Layer 8 of a small transformer language model trained on English Wikipedia (11 layers, counted from 0, width 128).
A neuron's activation on a vector x is GELU(weights . x + bias), where the dot is the dot product.
The model reads these tokens: "-" " P" "in" "h" "as" " Ho" "ze" "z" " (" "born"

The vector x that enters this layer's MLP at each token. A number n stands for (n - 128) times 0.06.
0 "-": 129, 133, 132, 115, 114, 127, 120, 146, 148, 118, 136, 109, 125, 125, 142, 138, 136, 113, 128, 117, 117, 124, 126, 119, 143, 108, 127, 117, 105, 66, 127, 127, 118, 119, 125, 150, 122, 135, 125, 139, 157, 123, 137, 130, 132, 136, 132, 149, 125, 125, 120, 105, 118, 131, 137, 140, 128, 134, 128, 157, 143, 129, 148, 140, 121, 109, 103, 121, 125, 138, 128, 110, 118, 119, 102, 117, 112, 122, 120, 114, 122, 130, 132, 125, 118, 225, 115, 131, 127, 122, 117, 108, 126, 128, 143, 126, 124, 216, 127, 125, 127, 159, 120, 130, 127, 122, 124, 60, 114, 138, 120, 122, 126, 131, 137, 133, 113, 118, 127, 117, 129, 155, 201, 122, 122, 144, 136, 138
1 " P": 118, 96, 130, 113, 112, 116, 127, 127, 129, 121, 117, 134, 112, 169, 121, 115, 101, 133, 145, 108, 132, 129, 132, 113, 110, 126, 126, 134, 118, 101, 142, 118, 109, 116, 145, 122, 114, 139, 139, 147, 135, 132, 136, 135, 124, 133, 127, 127, 109, 132, 128, 109, 127, 124, 134, 116, 120, 75, 135, 120, 145, 138, 145, 125, 138, 111, 100, 138, 130, 147, 128, 157, 86, 125, 127, 108, 110, 129, 125, 129, 121, 155, 116, 143, 124, 197, 83, 126, 117, 177, 143, 112, 130, 130, 134, 138, 133, 215, 136, 131, 139, 130, 121, 141, 128, 130, 128, 72, 121, 115, 115, 131, 117, 126, 156, 125, 118, 115, 138, 148, 132, 143, 209, 120, 110, 125, 129, 136
2 "in": 134, 159, 136, 118, 119, 130, 143, 117, 117, 145, 138, 129, 145, 99, 140, 120, 102, 125, 160, 113, 127, 96, 143, 118, 106, 118, 121, 149, 129, 114, 161, 165, 123, 115, 140, 145, 101, 134, 116, 136, 124, 120, 142, 135, 106, 135, 140, 104, 130, 115, 105, 111, 117, 145, 145, 89, 126, 104, 159, 123, 97, 139, 132, 121, 111, 127, 156, 123, 135, 138, 113, 145, 132, 151, 150, 90, 138, 137, 139, 118, 103, 153, 153, 125, 109, 176, 106, 101, 156, 166, 135, 122, 119, 120, 133, 158, 151, 208, 110, 115, 139, 136, 114, 129, 123, 120, 124, 75, 126, 69, 125, 135, 127, 111, 137, 105, 133, 124, 119, 124, 128, 113, 147, 158, 150, 92, 135, 103
3 "h": 109, 131, 149, 121, 129, 107, 132, 129, 118, 168, 141, 129, 152, 133, 141, 149, 114, 123, 151, 107, 148, 120, 121, 137, 93, 176, 137, 154, 139, 124, 123, 115, 88, 117, 120, 121, 115, 135, 121, 146, 106, 158, 119, 116, 117, 118, 124, 134, 143, 135, 120, 93, 151, 119, 138, 125, 122, 103, 154, 115, 101, 126, 120, 134, 110, 120, 158, 104, 114, 166, 135, 164, 117, 139, 161, 63, 120, 125, 135, 130, 94, 116, 135, 143, 128, 161, 156, 135, 109, 135, 147, 136, 134, 140, 147, 150, 150, 203, 68, 112, 153, 109, 146, 120, 121, 101, 143, 82, 107, 124, 108, 153, 97, 143, 106, 126, 116, 127, 116, 124, 112, 105, 154, 128, 149, 112, 134, 133
4 "as": 132, 129, 146, 127, 116, 137, 136, 150, 139, 101, 144, 131, 127, 117, 129, 126, 129, 104, 149, 113, 123, 138, 123, 140, 140, 150, 119, 144, 151, 148, 131, 172, 131, 132, 145, 167, 103, 169, 115, 113, 129, 154, 132, 130, 113, 106, 131, 134, 129, 152, 85, 112, 145, 116, 103, 109, 116, 114, 173, 161, 89, 101, 103, 110, 113, 142, 177, 127, 147, 119, 128, 120, 128, 131, 173, 127, 136, 128, 123, 151, 106, 132, 122, 113, 145, 159, 116, 114, 146, 127, 107, 115, 125, 131, 133, 129, 156, 203, 122, 85, 139, 109, 116, 148, 117, 114, 126, 77, 97, 123, 142, 122, 136, 108, 129, 97, 117, 119, 119, 120, 126, 71, 144, 150, 119, 67, 142, 137
5 " Ho": 136, 128, 118, 108, 114, 153, 125, 121, 158, 159, 102, 108, 137, 126, 119, 134, 160, 133, 150, 116, 112, 142, 131, 97, 106, 135, 139, 173, 140, 91, 130, 123, 97, 122, 142, 142, 121, 157, 178, 141, 79, 123, 106, 125, 82, 152, 153, 122, 135, 109, 141, 138, 109, 142, 119, 133, 115, 104, 146, 133, 102, 95, 132, 107, 133, 136, 117, 119, 121, 173, 167, 146, 129, 116, 144, 120, 147, 125, 134, 139, 99, 135, 108, 140, 128, 171, 115, 107, 118, 105, 141, 135, 123, 132, 126, 169, 111, 177, 109, 140, 130, 139, 134, 161, 129, 113, 119, 94, 106, 144, 119, 121, 120, 117, 104, 108, 112, 124, 112, 143, 143, 95, 209, 119, 143, 109, 122, 97
6 "ze": 156, 145, 121, 122, 110, 121, 142, 146, 76, 121, 129, 119, 141, 140, 109, 153, 143, 122, 147, 119, 105, 153, 116, 125, 142, 97, 147, 165, 140, 86, 182, 123, 91, 115, 131, 128, 120, 144, 152, 109, 76, 146, 120, 118, 97, 90, 159, 115, 143, 125, 119, 126, 166, 155, 118, 121, 124, 146, 150, 143, 86, 82, 102, 143, 121, 124, 175, 110, 145, 113, 148, 136, 148, 129, 137, 119, 131, 137, 100, 143, 105, 151, 98, 162, 125, 130, 120, 130, 136, 116, 159, 110, 134, 96, 119, 140, 107, 189, 81, 110, 118, 120, 132, 138, 135, 121, 133, 98, 115, 123, 127, 123, 137, 147, 129, 150, 153, 112, 143, 138, 138, 133, 174, 139, 107, 92, 91, 140
7 "z": 169, 122, 133, 126, 114, 113, 125, 114, 119, 102, 101, 161, 122, 117, 109, 151, 138, 125, 149, 124, 143, 165, 141, 124, 159, 96, 136, 169, 172, 115, 161, 136, 108, 134, 143, 124, 105, 161, 127, 120, 91, 163, 130, 131, 113, 93, 145, 115, 144, 157, 113, 138, 154, 153, 99, 132, 126, 123, 161, 137, 82, 85, 88, 125, 146, 122, 130, 114, 123, 114, 117, 129, 154, 124, 132, 121, 125, 134, 119, 127, 128, 116, 104, 157, 114, 134, 151, 119, 139, 99, 121, 120, 141, 109, 127, 115, 97, 190, 108, 121, 119, 105, 108, 152, 138, 150, 121, 86, 106, 125, 157, 127, 137, 135, 122, 140, 110, 104, 145, 129, 144, 106, 201, 123, 125, 82, 97, 137
8 " (": 137, 140, 108, 124, 126, 121, 112, 128, 119, 120, 135, 114, 126, 125, 108, 117, 134, 106, 151, 112, 131, 152, 126, 121, 121, 114, 118, 156, 120, 114, 139, 115, 97, 117, 139, 122, 132, 156, 179, 104, 119, 136, 134, 146, 131, 122, 121, 134, 127, 146, 128, 130, 127, 141, 136, 151, 143, 152, 126, 136, 126, 96, 133, 139, 136, 118, 113, 122, 117, 120, 124, 142, 104, 131, 148, 119, 109, 119, 135, 121, 136, 140, 120, 138, 127, 170, 132, 135, 129, 122, 99, 123, 115, 131, 138, 115, 127, 192, 140, 119, 131, 134, 126, 146, 116, 135, 121, 6, 139, 118, 144, 134, 138, 129, 114, 128, 147, 121, 127, 109, 142, 139, 199, 126, 129, 105, 109, 122
9 "born": 133, 156, 116, 143, 124, 93, 111, 113, 118, 134, 147, 120, 118, 114, 144, 136, 128, 151, 141, 113, 107, 128, 100, 120, 97, 108, 121, 132, 133, 130, 170, 104, 118, 130, 143, 128, 109, 136, 133, 141, 117, 141, 140, 125, 116, 115, 137, 136, 112, 160, 115, 123, 129, 139, 124, 122, 146, 151, 113, 145, 159, 110, 107, 146, 132, 114, 87, 126, 115, 150, 139, 119, 105, 142, 116, 157, 138, 134, 117, 94, 145, 120, 132, 131, 118, 222, 125, 127, 108, 152, 110, 146, 123, 119, 145, 133, 129, 186, 114, 109, 147, 127, 126, 137, 125, 123, 91, 44, 128, 99, 125, 151, 121, 130, 117, 135, 134, 155, 136, 133, 164, 122, 149, 148, 123, 88, 125, 118

Each question shows the input weights of one neuron of the MLP. A number n stands for (n - 128) times 0.0047.

n109 (bias -0.035): 138, 134, 117, 127, 118, 126, 119, 131, 166, 130, 102, 133, 141, 144, 150, 163, 150, 134, 138, 115, 111, 129, 97, 110, 165, 110, 139, 112, 161, 103, 110, 122, 157, 121, 135, 144, 123, 137, 142, 129, 99, 130, 107, 174, 140, 121, 122, 133, 134, 117, 135, 130, 112, 99, 143, 152, 139, 126, 110, 125, 104, 119, 128, 114, 145, 122, 128, 145, 104, 138, 131, 107, 137, 147, 153, 122, 129, 109, 114, 143, 98, 78, 141, 103, 95, 117, 139, 138, 89, 138, 118, 143, 126, 157, 93, 99, 132, 128, 118, 127, 132, 126, 123, 128, 145, 97, 125, 136, 114, 155, 143, 109, 98, 151, 156, 188, 146, 135, 107, 136, 124, 151, 116, 138, 89, 116, 104, 134
On which token does it fire most? 7 "z"

n461 (bias -0.036): 130, 125, 108, 139, 124, 107, 95, 151, 160, 148, 121, 113, 142, 136, 106, 85, 97, 100, 129, 138, 119, 109, 159, 83, 130, 134, 95, 122, 135, 110, 106, 137, 111, 116, 140, 111, 140, 97, 118, 131, 139, 163, 93, 139, 144, 172, 109, 96, 144, 120, 104, 166, 143, 126, 162, 127, 134, 110, 90, 124, 140, 123, 177, 148, 159, 125, 122, 139, 152, 149, 120, 140, 124, 125, 103, 118, 127, 114, 115, 132, 130, 117, 149, 128, 103, 123, 133, 137, 131, 126, 131, 115, 108, 118, 115, 143, 148, 144, 137, 96, 118, 135, 133, 105, 145, 152, 129, 158, 134, 122, 132, 117, 129, 121, 139, 120, 161, 110, 122, 126, 117, 151, 132, 140, 146, 97, 114, 161
On which token does it fire most, and how strongly? 1 " P", at about 1

n323 (bias -0.028): 150, 131, 118, 116, 142, 153, 135, 140, 142, 100, 150, 147, 85, 144, 160, 123, 105, 107, 140, 154, 90, 114, 94, 127, 109, 148, 108, 113, 128, 132, 154, 145, 122, 111, 123, 130, 157, 127, 123, 164, 133, 113, 102, 131, 134, 127, 94, 111, 146, 126, 132, 116, 134, 121, 134, 132, 129, 116, 143, 108, 92, 129, 142, 116, 122, 128, 126, 133, 135, 134, 152, 147, 146, 110, 122, 138, 126, 117, 108, 121, 128, 127, 114, 129, 120, 126, 138, 132, 148, 134, 138, 126, 104, 114, 120, 148, 109, 129, 96, 114, 144, 101, 136, 158, 130, 129, 134, 157, 151, 179, 133, 135, 150, 105, 125, 150, 148, 99, 153, 127, 100, 142, 111, 135, 138, 100, 107, 124
On which token does it fire most? 6 "ze"

n429 (bias -0.059): 86, 131, 158, 87, 110, 137, 139, 144, 145, 99, 131, 114, 103, 122, 151, 134, 125, 111, 159, 113, 163, 110, 133, 143, 123, 131, 111, 113, 143, 128, 140, 150, 151, 138, 158, 133, 137, 131, 81, 132, 179, 123, 141, 114, 131, 94, 98, 142, 110, 110, 118, 115, 97, 157, 128, 107, 107, 139, 152, 145, 100, 138, 122, 136, 54, 140, 122, 109, 116, 114, 160, 152, 151, 84, 130, 127, 118, 137, 129, 134, 126, 93, 136, 134, 124, 102, 93, 97, 138, 164, 117, 147, 115, 138, 111, 162, 140, 135, 163, 115, 138, 106, 100, 112, 114, 128, 174, 172, 129, 136, 111, 142, 179, 107, 118, 140, 118, 114, 122, 78, 105, 118, 92, 135, 106, 150, 131, 97
On which token does it fire most, and how strongly? 4 "as", at about 2.3

n66 (bias -0.007): 109, 111, 122, 115, 136, 136, 138, 143, 161, 122, 136, 125, 112, 147, 125, 96, 111, 114, 125, 165, 136, 140, 126, 124, 140, 118, 125, 125, 135, 128, 151, 141, 156, 140, 125, 145, 110, 115, 105, 130, 150, 101, 113, 129, 130, 95, 118, 103, 103, 115, 116, 133, 140, 164, 153, 130, 123, 173, 103, 112, 120, 131, 122, 150, 130, 144, 148, 117, 113, 143, 122, 132, 138, 123, 126, 109, 137, 138, 61, 106, 137, 120, 112, 97, 111, 146, 103, 134, 100, 126, 100, 120, 125, 148, 154, 156, 161, 122, 130, 108, 164, 98, 141, 145, 158, 121, 142, 142, 104, 160, 126, 111, 136, 133, 108, 151, 163, 141, 115, 128, 131, 148, 113, 117, 123, 116, 132, 154
On which token does it fire most? 4 "as"

n509 (bias -0.035): 155, 96, 138, 117, 141, 137, 96, 131, 97, 121, 140, 107, 118, 117, 95, 129, 125, 101, 131, 136, 164, 86, 137, 137, 142, 118, 104, 120, 122, 127, 82, 159, 108, 112, 118, 172, 122, 133, 175, 131, 121, 139, 144, 143, 108, 119, 66, 124, 112, 116, 129, 105, 137, 180, 152, 166, 144, 177, 109, 130, 149, 120, 139, 159, 131, 132, 146, 129, 101, 125, 99, 144, 110, 127, 136, 138, 106, 130, 116, 107, 145, 116, 129, 128, 135, 102, 146, 141, 136, 135, 83, 116, 143, 125, 160, 130, 118, 102, 164, 121, 109, 154, 97, 140, 116, 110, 147, 122, 144, 127, 168, 150, 114, 113, 126, 122, 125, 143, 156, 125, 117, 145, 130, 112, 122, 154, 130, 154
On which token does it fire most, and how strongly? 8 " (", at about 2.6

n279 (bias -0.001): 115, 143, 102, 136, 117, 115, 153, 134, 132, 122, 124, 147, 108, 128, 132, 139, 152, 123, 132, 130, 168, 150, 144, 156, 140, 108, 100, 130, 92, 106, 130, 124, 140, 121, 112, 134, 121, 128, 112, 150, 97, 123, 128, 150, 148, 119, 119, 154, 152, 112, 117, 108, 97, 109, 146, 136, 131, 131, 131, 146, 116, 126, 159, 162, 133, 87, 102, 110, 120, 131, 110, 96, 145, 139, 138, 125, 108, 106, 106, 144, 145, 132, 105, 127, 134, 127, 164, 146, 93, 137, 77, 136, 126, 130, 153, 121, 109, 137, 121, 123, 140, 142, 138, 140, 153, 155, 135, 119, 136, 124, 132, 112, 138, 111, 118, 148, 145, 160, 93, 82, 141, 122, 92, 106, 135, 138, 118, 141
On which two tokens does it fire most, strongest first? 0 "-", 8 " ("

n394 (bias -0.038): 141, 133, 142, 119, 110, 161, 136, 146, 114, 142, 123, 147, 127, 124, 130, 113, 130, 134, 129, 95, 87, 97, 138, 105, 151, 83, 98, 133, 143, 131, 105, 129, 123, 143, 168, 156, 113, 119, 145, 147, 108, 118, 135, 130, 134, 185, 138, 131, 157, 106, 126, 117, 123, 115, 133, 131, 118, 148, 118, 148, 129, 122, 94, 134, 137, 152, 133, 127, 102, 125, 123, 146, 146, 134, 109, 85, 136, 150, 136, 100, 141, 108, 138, 131, 105, 113, 88, 126, 119, 90, 135, 150, 127, 146, 86, 145, 110, 126, 142, 84, 155, 148, 129, 119, 114, 126, 139, 148, 136, 129, 120, 145, 111, 175, 120, 120, 145, 125, 130, 105, 124, 119, 114, 108, 110, 111, 125, 102
Its three highest activations, in order, are on tokens 5 " Ho", 2 "in", 6 "ze"

n18 (bias -0.046): 101, 116, 158, 122, 102, 118, 132, 126, 161, 126, 146, 115, 127, 121, 135, 128, 105, 138, 99, 145, 126, 107, 121, 103, 100, 123, 137, 71, 140, 117, 132, 137, 95, 114, 121, 158, 136, 130, 135, 108, 164, 95, 108, 162, 81, 129, 132, 130, 107, 110, 136, 95, 139, 152, 111, 148, 108, 140, 111, 108, 133, 111, 134, 117, 108, 137, 103, 146, 161, 142, 119, 146, 134, 126, 89, 139, 135, 106, 148, 119, 146, 118, 136, 136, 100, 129, 131, 160, 112, 149, 140, 112, 126, 136, 133, 111, 147, 129, 128, 114, 126, 120, 134, 126, 135, 105, 135, 131, 178, 160, 142, 152, 141, 107, 114, 155, 139, 99, 108, 180, 113, 137, 141, 100, 126, 166, 120, 111
On which two tokens does it fire most, strongest first? 0 "-", 1 " P"

n425 (bias -0.041): 135, 120, 128, 134, 161, 119, 133, 153, 145, 131, 128, 139, 98, 102, 116, 98, 132, 98, 130, 152, 127, 109, 124, 138, 130, 87, 141, 143, 95, 156, 152, 105, 144, 152, 158, 95, 128, 140, 106, 166, 123, 116, 160, 131, 120, 137, 129, 99, 115, 133, 133, 125, 114, 145, 104, 135, 98, 101, 140, 104, 124, 126, 114, 135, 113, 92, 135, 162, 107, 110, 138, 141, 102, 108, 143, 145, 140, 115, 119, 122, 129, 143, 165, 130, 102, 113, 189, 126, 140, 144, 71, 123, 127, 136, 119, 128, 133, 129, 138, 90, 106, 129, 82, 151, 129, 74, 126, 124, 128, 172, 110, 145, 132, 131, 70, 130, 134, 139, 140, 143, 123, 122, 137, 138, 120, 125, 123, 160
Its three highest activations, in order, are on tokens 7 "z", 9 "born", 4 "as"

n395 (bias -0.052): 132, 117, 124, 108, 113, 94, 123, 130, 127, 140, 114, 155, 169, 125, 120, 117, 121, 111, 118, 100, 143, 119, 112, 111, 102, 119, 154, 147, 94, 111, 137, 124, 141, 134, 106, 96, 85, 145, 118, 126, 121, 108, 145, 160, 119, 137, 122, 126, 155, 132, 151, 129, 159, 124, 151, 147, 103, 129, 129, 116, 147, 151, 151, 114, 117, 92, 115, 135, 114, 148, 120, 116, 153, 141, 155, 147, 130, 120, 104, 141, 117, 103, 129, 170, 113, 103, 149, 142, 132, 140, 138, 163, 155, 119, 120, 140, 107, 133, 118, 121, 139, 115, 127, 123, 116, 90, 137, 145, 110, 120, 121, 149, 135, 158, 143, 150, 157, 141, 125, 109, 110, 124, 131, 110, 145, 145, 145, 125
On which token does it fire most, and how strongly? 3 "h", at about 2.2

n211 (bias -0.054): 106, 135, 158, 90, 118, 150, 126, 161, 119, 129, 141, 120, 163, 132, 135, 84, 168, 150, 128, 117, 139, 128, 97, 131, 137, 80, 122, 101, 124, 129, 130, 141, 141, 170, 140, 167, 159, 140, 136, 149, 165, 113, 135, 139, 140, 115, 145, 120, 112, 91, 155, 90, 111, 152, 162, 171, 150, 169, 105, 142, 159, 122, 89, 150, 92, 124, 135, 110, 151, 158, 154, 120, 115, 110, 90, 140, 102, 140, 167, 120, 152, 169, 122, 149, 102, 103, 123, 156, 102, 116, 85, 77, 118, 93, 128, 137, 108, 121, 142, 121, 133, 165, 102, 79, 126, 106, 153, 127, 157, 136, 130, 147, 102, 120, 130, 101, 129, 134, 120, 101, 115, 121, 145, 142, 99, 128, 165, 116
On which token does it fire most? 0 "-"

n345 (bias -0.031): 102, 90, 124, 118, 119, 114, 130, 131, 127, 82, 129, 106, 135, 106, 142, 159, 86, 153, 143, 153, 129, 128, 164, 135, 135, 125, 118, 94, 103, 106, 150, 140, 168, 138, 124, 131, 142, 140, 117, 132, 127, 122, 100, 123, 155, 143, 101, 140, 151, 107, 145, 148, 114, 113, 146, 148, 118, 130, 130, 143, 131, 142, 151, 119, 108, 129, 124, 107, 142, 160, 116, 143, 172, 145, 120, 94, 136, 101, 128, 108, 87, 98, 149, 135, 95, 142, 153, 120, 158, 124, 100, 122, 128, 87, 141, 121, 115, 137, 129, 92, 128, 124, 118, 169, 134, 150, 143, 142, 152, 123, 137, 158, 117, 115, 116, 134, 141, 134, 102, 109, 138, 126, 133, 118, 161, 108, 128, 115
Its three highest activations, in order, are on tokens 2 "in", 0 "-", 3 "h"

n465 (bias -0.005): 108, 131, 131, 126, 152, 133, 132, 155, 128, 135, 120, 132, 127, 121, 134, 129, 124, 142, 145, 148, 82, 131, 117, 139, 168, 164, 116, 145, 72, 136, 128, 155, 125, 144, 167, 111, 137, 131, 127, 131, 119, 139, 94, 101, 138, 126, 97, 124, 104, 129, 125, 146, 110, 133, 85, 158, 127, 138, 142, 158, 182, 144, 83, 146, 123, 113, 138, 148, 139, 111, 110, 116, 130, 134, 136, 126, 102, 125, 157, 162, 117, 135, 141, 94, 136, 102, 112, 149, 118, 103, 116, 121, 154, 92, 153, 127, 102, 121, 144, 121, 107, 136, 134, 110, 114, 131, 123, 133, 151, 117, 109, 156, 119, 181, 106, 151, 110, 111, 106, 145, 148, 132, 145, 166, 103, 122, 112, 131
On which token does it fire most? 6 "ze"

n411 (bias -0.038): 119, 121, 129, 123, 125, 126, 124, 139, 163, 109, 136, 176, 139, 107, 132, 130, 136, 142, 138, 148, 135, 145, 140, 115, 183, 159, 132, 150, 98, 122, 84, 151, 130, 153, 141, 120, 128, 101, 110, 116, 156, 99, 107, 148, 142, 140, 152, 146, 117, 115, 139, 134, 119, 142, 139, 115, 100, 110, 154, 130, 140, 146, 104, 98, 123, 95, 145, 109, 155, 133, 123, 105, 117, 105, 123, 121, 117, 140, 137, 147, 119, 119, 135, 107, 139, 126, 136, 97, 95, 124, 109, 115, 145, 134, 148, 103, 114, 124, 148, 176, 119, 127, 118, 132, 142, 119, 156, 129, 109, 175, 114, 85, 131, 103, 123, 125, 153, 91, 135, 120, 122, 106, 138, 144, 103, 123, 138, 138
On which two tokens does it fire most, strongest first? 4 "as", 0 "-"

n437 (bias -0.095): 147, 152, 103, 116, 86, 130, 91, 135, 62, 120, 128, 117, 134, 150, 140, 132, 100, 130, 140, 138, 171, 143, 141, 134, 101, 122, 143, 140, 90, 114, 103, 130, 129, 121, 133, 84, 79, 130, 172, 124, 111, 130, 145, 102, 103, 179, 99, 138, 130, 85, 110, 146, 86, 143, 166, 193, 143, 136, 95, 105, 135, 116, 153, 92, 140, 124, 129, 153, 120, 154, 130, 111, 95, 91, 113, 104, 132, 155, 122, 124, 100, 125, 141, 153, 100, 116, 155, 129, 97, 124, 105, 156, 179, 134, 148, 110, 179, 98, 166, 77, 131, 105, 107, 122, 155, 136, 111, 157, 162, 132, 131, 176, 131, 146, 109, 132, 122, 160, 127, 154, 128, 125, 139, 138, 143, 153, 154, 168
On which token does it fire most? 8 " ("

n344 (bias -0.055): 121, 97, 108, 128, 116, 159, 115, 161, 145, 121, 175, 144, 116, 106, 127, 119, 160, 105, 123, 110, 106, 150, 147, 153, 147, 132, 101, 120, 141, 139, 99, 115, 162, 129, 124, 129, 121, 113, 104, 124, 126, 134, 95, 146, 140, 104, 125, 88, 131, 132, 152, 118, 126, 130, 138, 148, 131, 103, 130, 108, 136, 113, 187, 145, 105, 161, 116, 106, 116, 138, 124, 117, 143, 118, 163, 99, 94, 136, 151, 134, 113, 135, 118, 152, 121, 129, 166, 115, 96, 114, 130, 153, 110, 123, 111, 129, 129, 121, 117, 139, 135, 103, 135, 122, 146, 147, 131, 135, 138, 131, 130, 118, 142, 143, 142, 154, 147, 118, 109, 134, 122, 120, 134, 166, 148, 128, 138, 136
On which token does it fire most? 3 "h"

n23 (bias -0.042): 106, 108, 121, 138, 141, 149, 119, 145, 152, 81, 117, 141, 90, 144, 135, 120, 159, 136, 138, 137, 128, 137, 147, 118, 116, 144, 124, 158, 153, 128, 146, 128, 140, 135, 128, 91, 94, 140, 143, 128, 121, 125, 94, 114, 131, 146, 139, 107, 138, 114, 126, 176, 117, 147, 103, 112, 96, 110, 139, 140, 114, 118, 158, 135, 149, 116, 112, 118, 122, 125, 134, 123, 124, 115, 148, 128, 131, 120, 117, 163, 115, 118, 103, 153, 117, 115, 137, 147, 113, 86, 127, 133, 155, 126, 139, 132, 154, 130, 101, 120, 92, 110, 112, 116, 135, 123, 153, 142, 155, 128, 121, 128, 120, 152, 156, 154, 141, 122, 118, 150, 149, 137, 134, 146, 129, 129, 134, 135
Its three highest activations, in order, are on tokens 7 "z", 5 " Ho", 6 "ze"

n446 (bias -0.034): 147, 170, 102, 106, 94, 145, 134, 130, 132, 139, 144, 135, 147, 141, 95, 151, 152, 115, 107, 143, 109, 99, 110, 109, 132, 133, 155, 157, 119, 113, 136, 129, 114, 148, 163, 176, 111, 103, 141, 134, 123, 142, 153, 160, 113, 153, 142, 119, 157, 105, 160, 127, 138, 139, 95, 166, 112, 149, 141, 113, 133, 118, 107, 122, 98, 124, 139, 121, 100, 140, 149, 105, 115, 93, 141, 141, 126, 85, 106, 173, 92, 155, 121, 135, 103, 106, 134, 120, 124, 160, 96, 138, 120, 101, 122, 160, 108, 120, 149, 103, 124, 124, 130, 105, 113, 109, 127, 164, 114, 134, 132, 142, 119, 154, 152, 116, 147, 115, 139, 135, 80, 120, 134, 139, 106, 140, 129, 121
On which token does it fire most? 6 "ze"

n122 (bias -0.064): 106, 138, 148, 137, 113, 102, 96, 123, 169, 125, 115, 115, 100, 122, 117, 185, 148, 125, 144, 142, 135, 152, 139, 167, 124, 123, 111, 168, 140, 147, 128, 136, 124, 114, 143, 150, 144, 117, 142, 155, 133, 151, 153, 115, 114, 119, 121, 113, 123, 123, 110, 157, 135, 160, 156, 149, 108, 153, 131, 116, 114, 96, 122, 108, 117, 109, 124, 113, 140, 149, 130, 99, 122, 141, 125, 113, 103, 103, 137, 123, 140, 103, 131, 118, 132, 87, 117, 126, 128, 110, 126, 133, 125, 93, 162, 146, 119, 140, 136, 157, 103, 109, 107, 150, 134, 91, 133, 152, 135, 146, 169, 167, 97, 115, 101, 136, 125, 125, 138, 115, 120, 158, 131, 120, 114, 125, 125, 123
On which two tokens does it fire most, strongest first? 7 "z", 5 " Ho"

n269 (bias -0.038): 100, 128, 123, 96, 63, 148, 139, 141, 143, 139, 126, 174, 120, 146, 137, 136, 103, 106, 115, 116, 121, 127, 126, 142, 132, 97, 138, 119, 126, 121, 143, 108, 145, 146, 138, 150, 113, 152, 128, 130, 112, 111, 149, 151, 155, 126, 117, 123, 176, 132, 127, 119, 127, 129, 125, 140, 127, 150, 154, 132, 126, 132, 120, 116, 119, 100, 133, 98, 121, 124, 127, 83, 160, 110, 127, 127, 95, 104, 86, 145, 146, 125, 155, 119, 123, 86, 119, 125, 172, 149, 139, 111, 120, 109, 116, 123, 112, 135, 120, 107, 164, 135, 115, 134, 113, 150, 133, 124, 132, 145, 118, 169, 147, 115, 102, 162, 178, 133, 109, 105, 124, 122, 124, 141, 133, 111, 137, 129
On which token does it fire most, and how strongly? 6 "ze", at about 1.5

n174 (bias -0.050): 135, 161, 154, 159, 161, 125, 133, 92, 140, 119, 114, 124, 134, 88, 141, 129, 174, 124, 149, 160, 109, 108, 108, 115, 142, 122, 127, 127, 104, 142, 128, 108, 154, 164, 125, 117, 116, 143, 101, 114, 130, 119, 118, 167, 155, 141, 128, 152, 144, 98, 113, 147, 133, 135, 139, 127, 116, 123, 132, 117, 147, 122, 101, 85, 96, 126, 111, 119, 113, 150, 121, 129, 111, 127, 150, 118, 111, 99, 105, 129, 103, 136, 131, 65, 119, 138, 99, 189, 109, 136, 126, 115, 145, 138, 132, 157, 131, 125, 143, 128, 149, 168, 120, 100, 138, 160, 101, 151, 127, 144, 95, 142, 148, 121, 115, 120, 136, 123, 134, 118, 122, 128, 129, 119, 162, 105, 124, 74
On which two tokens does it fire most, strongest first? 2 "in", 9 "born"

n115 (bias -0.098): 161, 139, 119, 136, 121, 141, 100, 131, 132, 139, 114, 115, 149, 101, 137, 156, 127, 136, 121, 138, 144, 111, 123, 92, 127, 119, 136, 110, 128, 123, 103, 142, 120, 126, 158, 138, 132, 89, 155, 110, 152, 135, 152, 145, 116, 114, 137, 145, 133, 97, 108, 144, 118, 129, 148, 114, 87, 139, 146, 102, 187, 159, 115, 117, 106, 99, 144, 122, 106, 171, 89, 118, 84, 120, 98, 164, 118, 114, 147, 144, 135, 112, 142, 139, 153, 103, 103, 134, 116, 130, 137, 171, 97, 112, 182, 110, 141, 111, 145, 124, 117, 149, 114, 170, 134, 151, 112, 153, 133, 109, 121, 150, 106, 114, 97, 90, 180, 116, 159, 157, 161, 152, 131, 116, 154, 130, 155, 113
On which token does it fire most? 9 "born"

n445 (bias 0.001): 125, 138, 110, 111, 123, 117, 129, 168, 124, 111, 109, 146, 113, 132, 141, 113, 130, 151, 137, 149, 160, 136, 94, 109, 132, 158, 121, 110, 130, 104, 150, 140, 123, 140, 139, 156, 82, 92, 125, 130, 113, 132, 137, 135, 143, 154, 137, 128, 99, 77, 138, 153, 141, 129, 130, 112, 120, 120, 150, 119, 136, 125, 112, 115, 151, 104, 116, 127, 149, 119, 138, 112, 146, 124, 121, 104, 144, 152, 110, 129, 124, 107, 113, 131, 146, 134, 135, 141, 139, 128, 125, 131, 149, 110, 137, 125, 139, 141, 101, 96, 119, 156, 96, 135, 144, 133, 139, 154, 145, 116, 115, 103, 119, 140, 146, 142, 119, 117, 112, 145, 106, 130, 99, 126, 120, 127, 125, 101
On which token does it fire most? 6 "ze"

n64 (bias -0.030): 93, 113, 129, 101, 139, 132, 165, 143, 112, 115, 130, 106, 165, 122, 150, 91, 140, 113, 133, 139, 107, 104, 137, 149, 125, 118, 150, 119, 115, 145, 133, 155, 163, 124, 156, 115, 133, 164, 104, 158, 134, 167, 131, 121, 135, 122, 122, 139, 125, 108, 108, 127, 108, 151, 143, 123, 123, 161, 109, 127, 148, 126, 133, 132, 115, 111, 149, 97, 129, 110, 136, 148, 115, 90, 118, 90, 120, 146, 123, 97, 166, 165, 136, 105, 100, 107, 170, 155, 113, 119, 104, 112, 146, 156, 154, 159, 122, 129, 153, 112, 104, 133, 142, 120, 123, 74, 92, 124, 113, 115, 126, 125, 126, 101, 95, 139, 116, 125, 111, 118, 120, 140, 147, 143, 128, 118, 143, 112
Its three highest activations, in order, are on tokens 2 "in", 0 "-", 3 "h"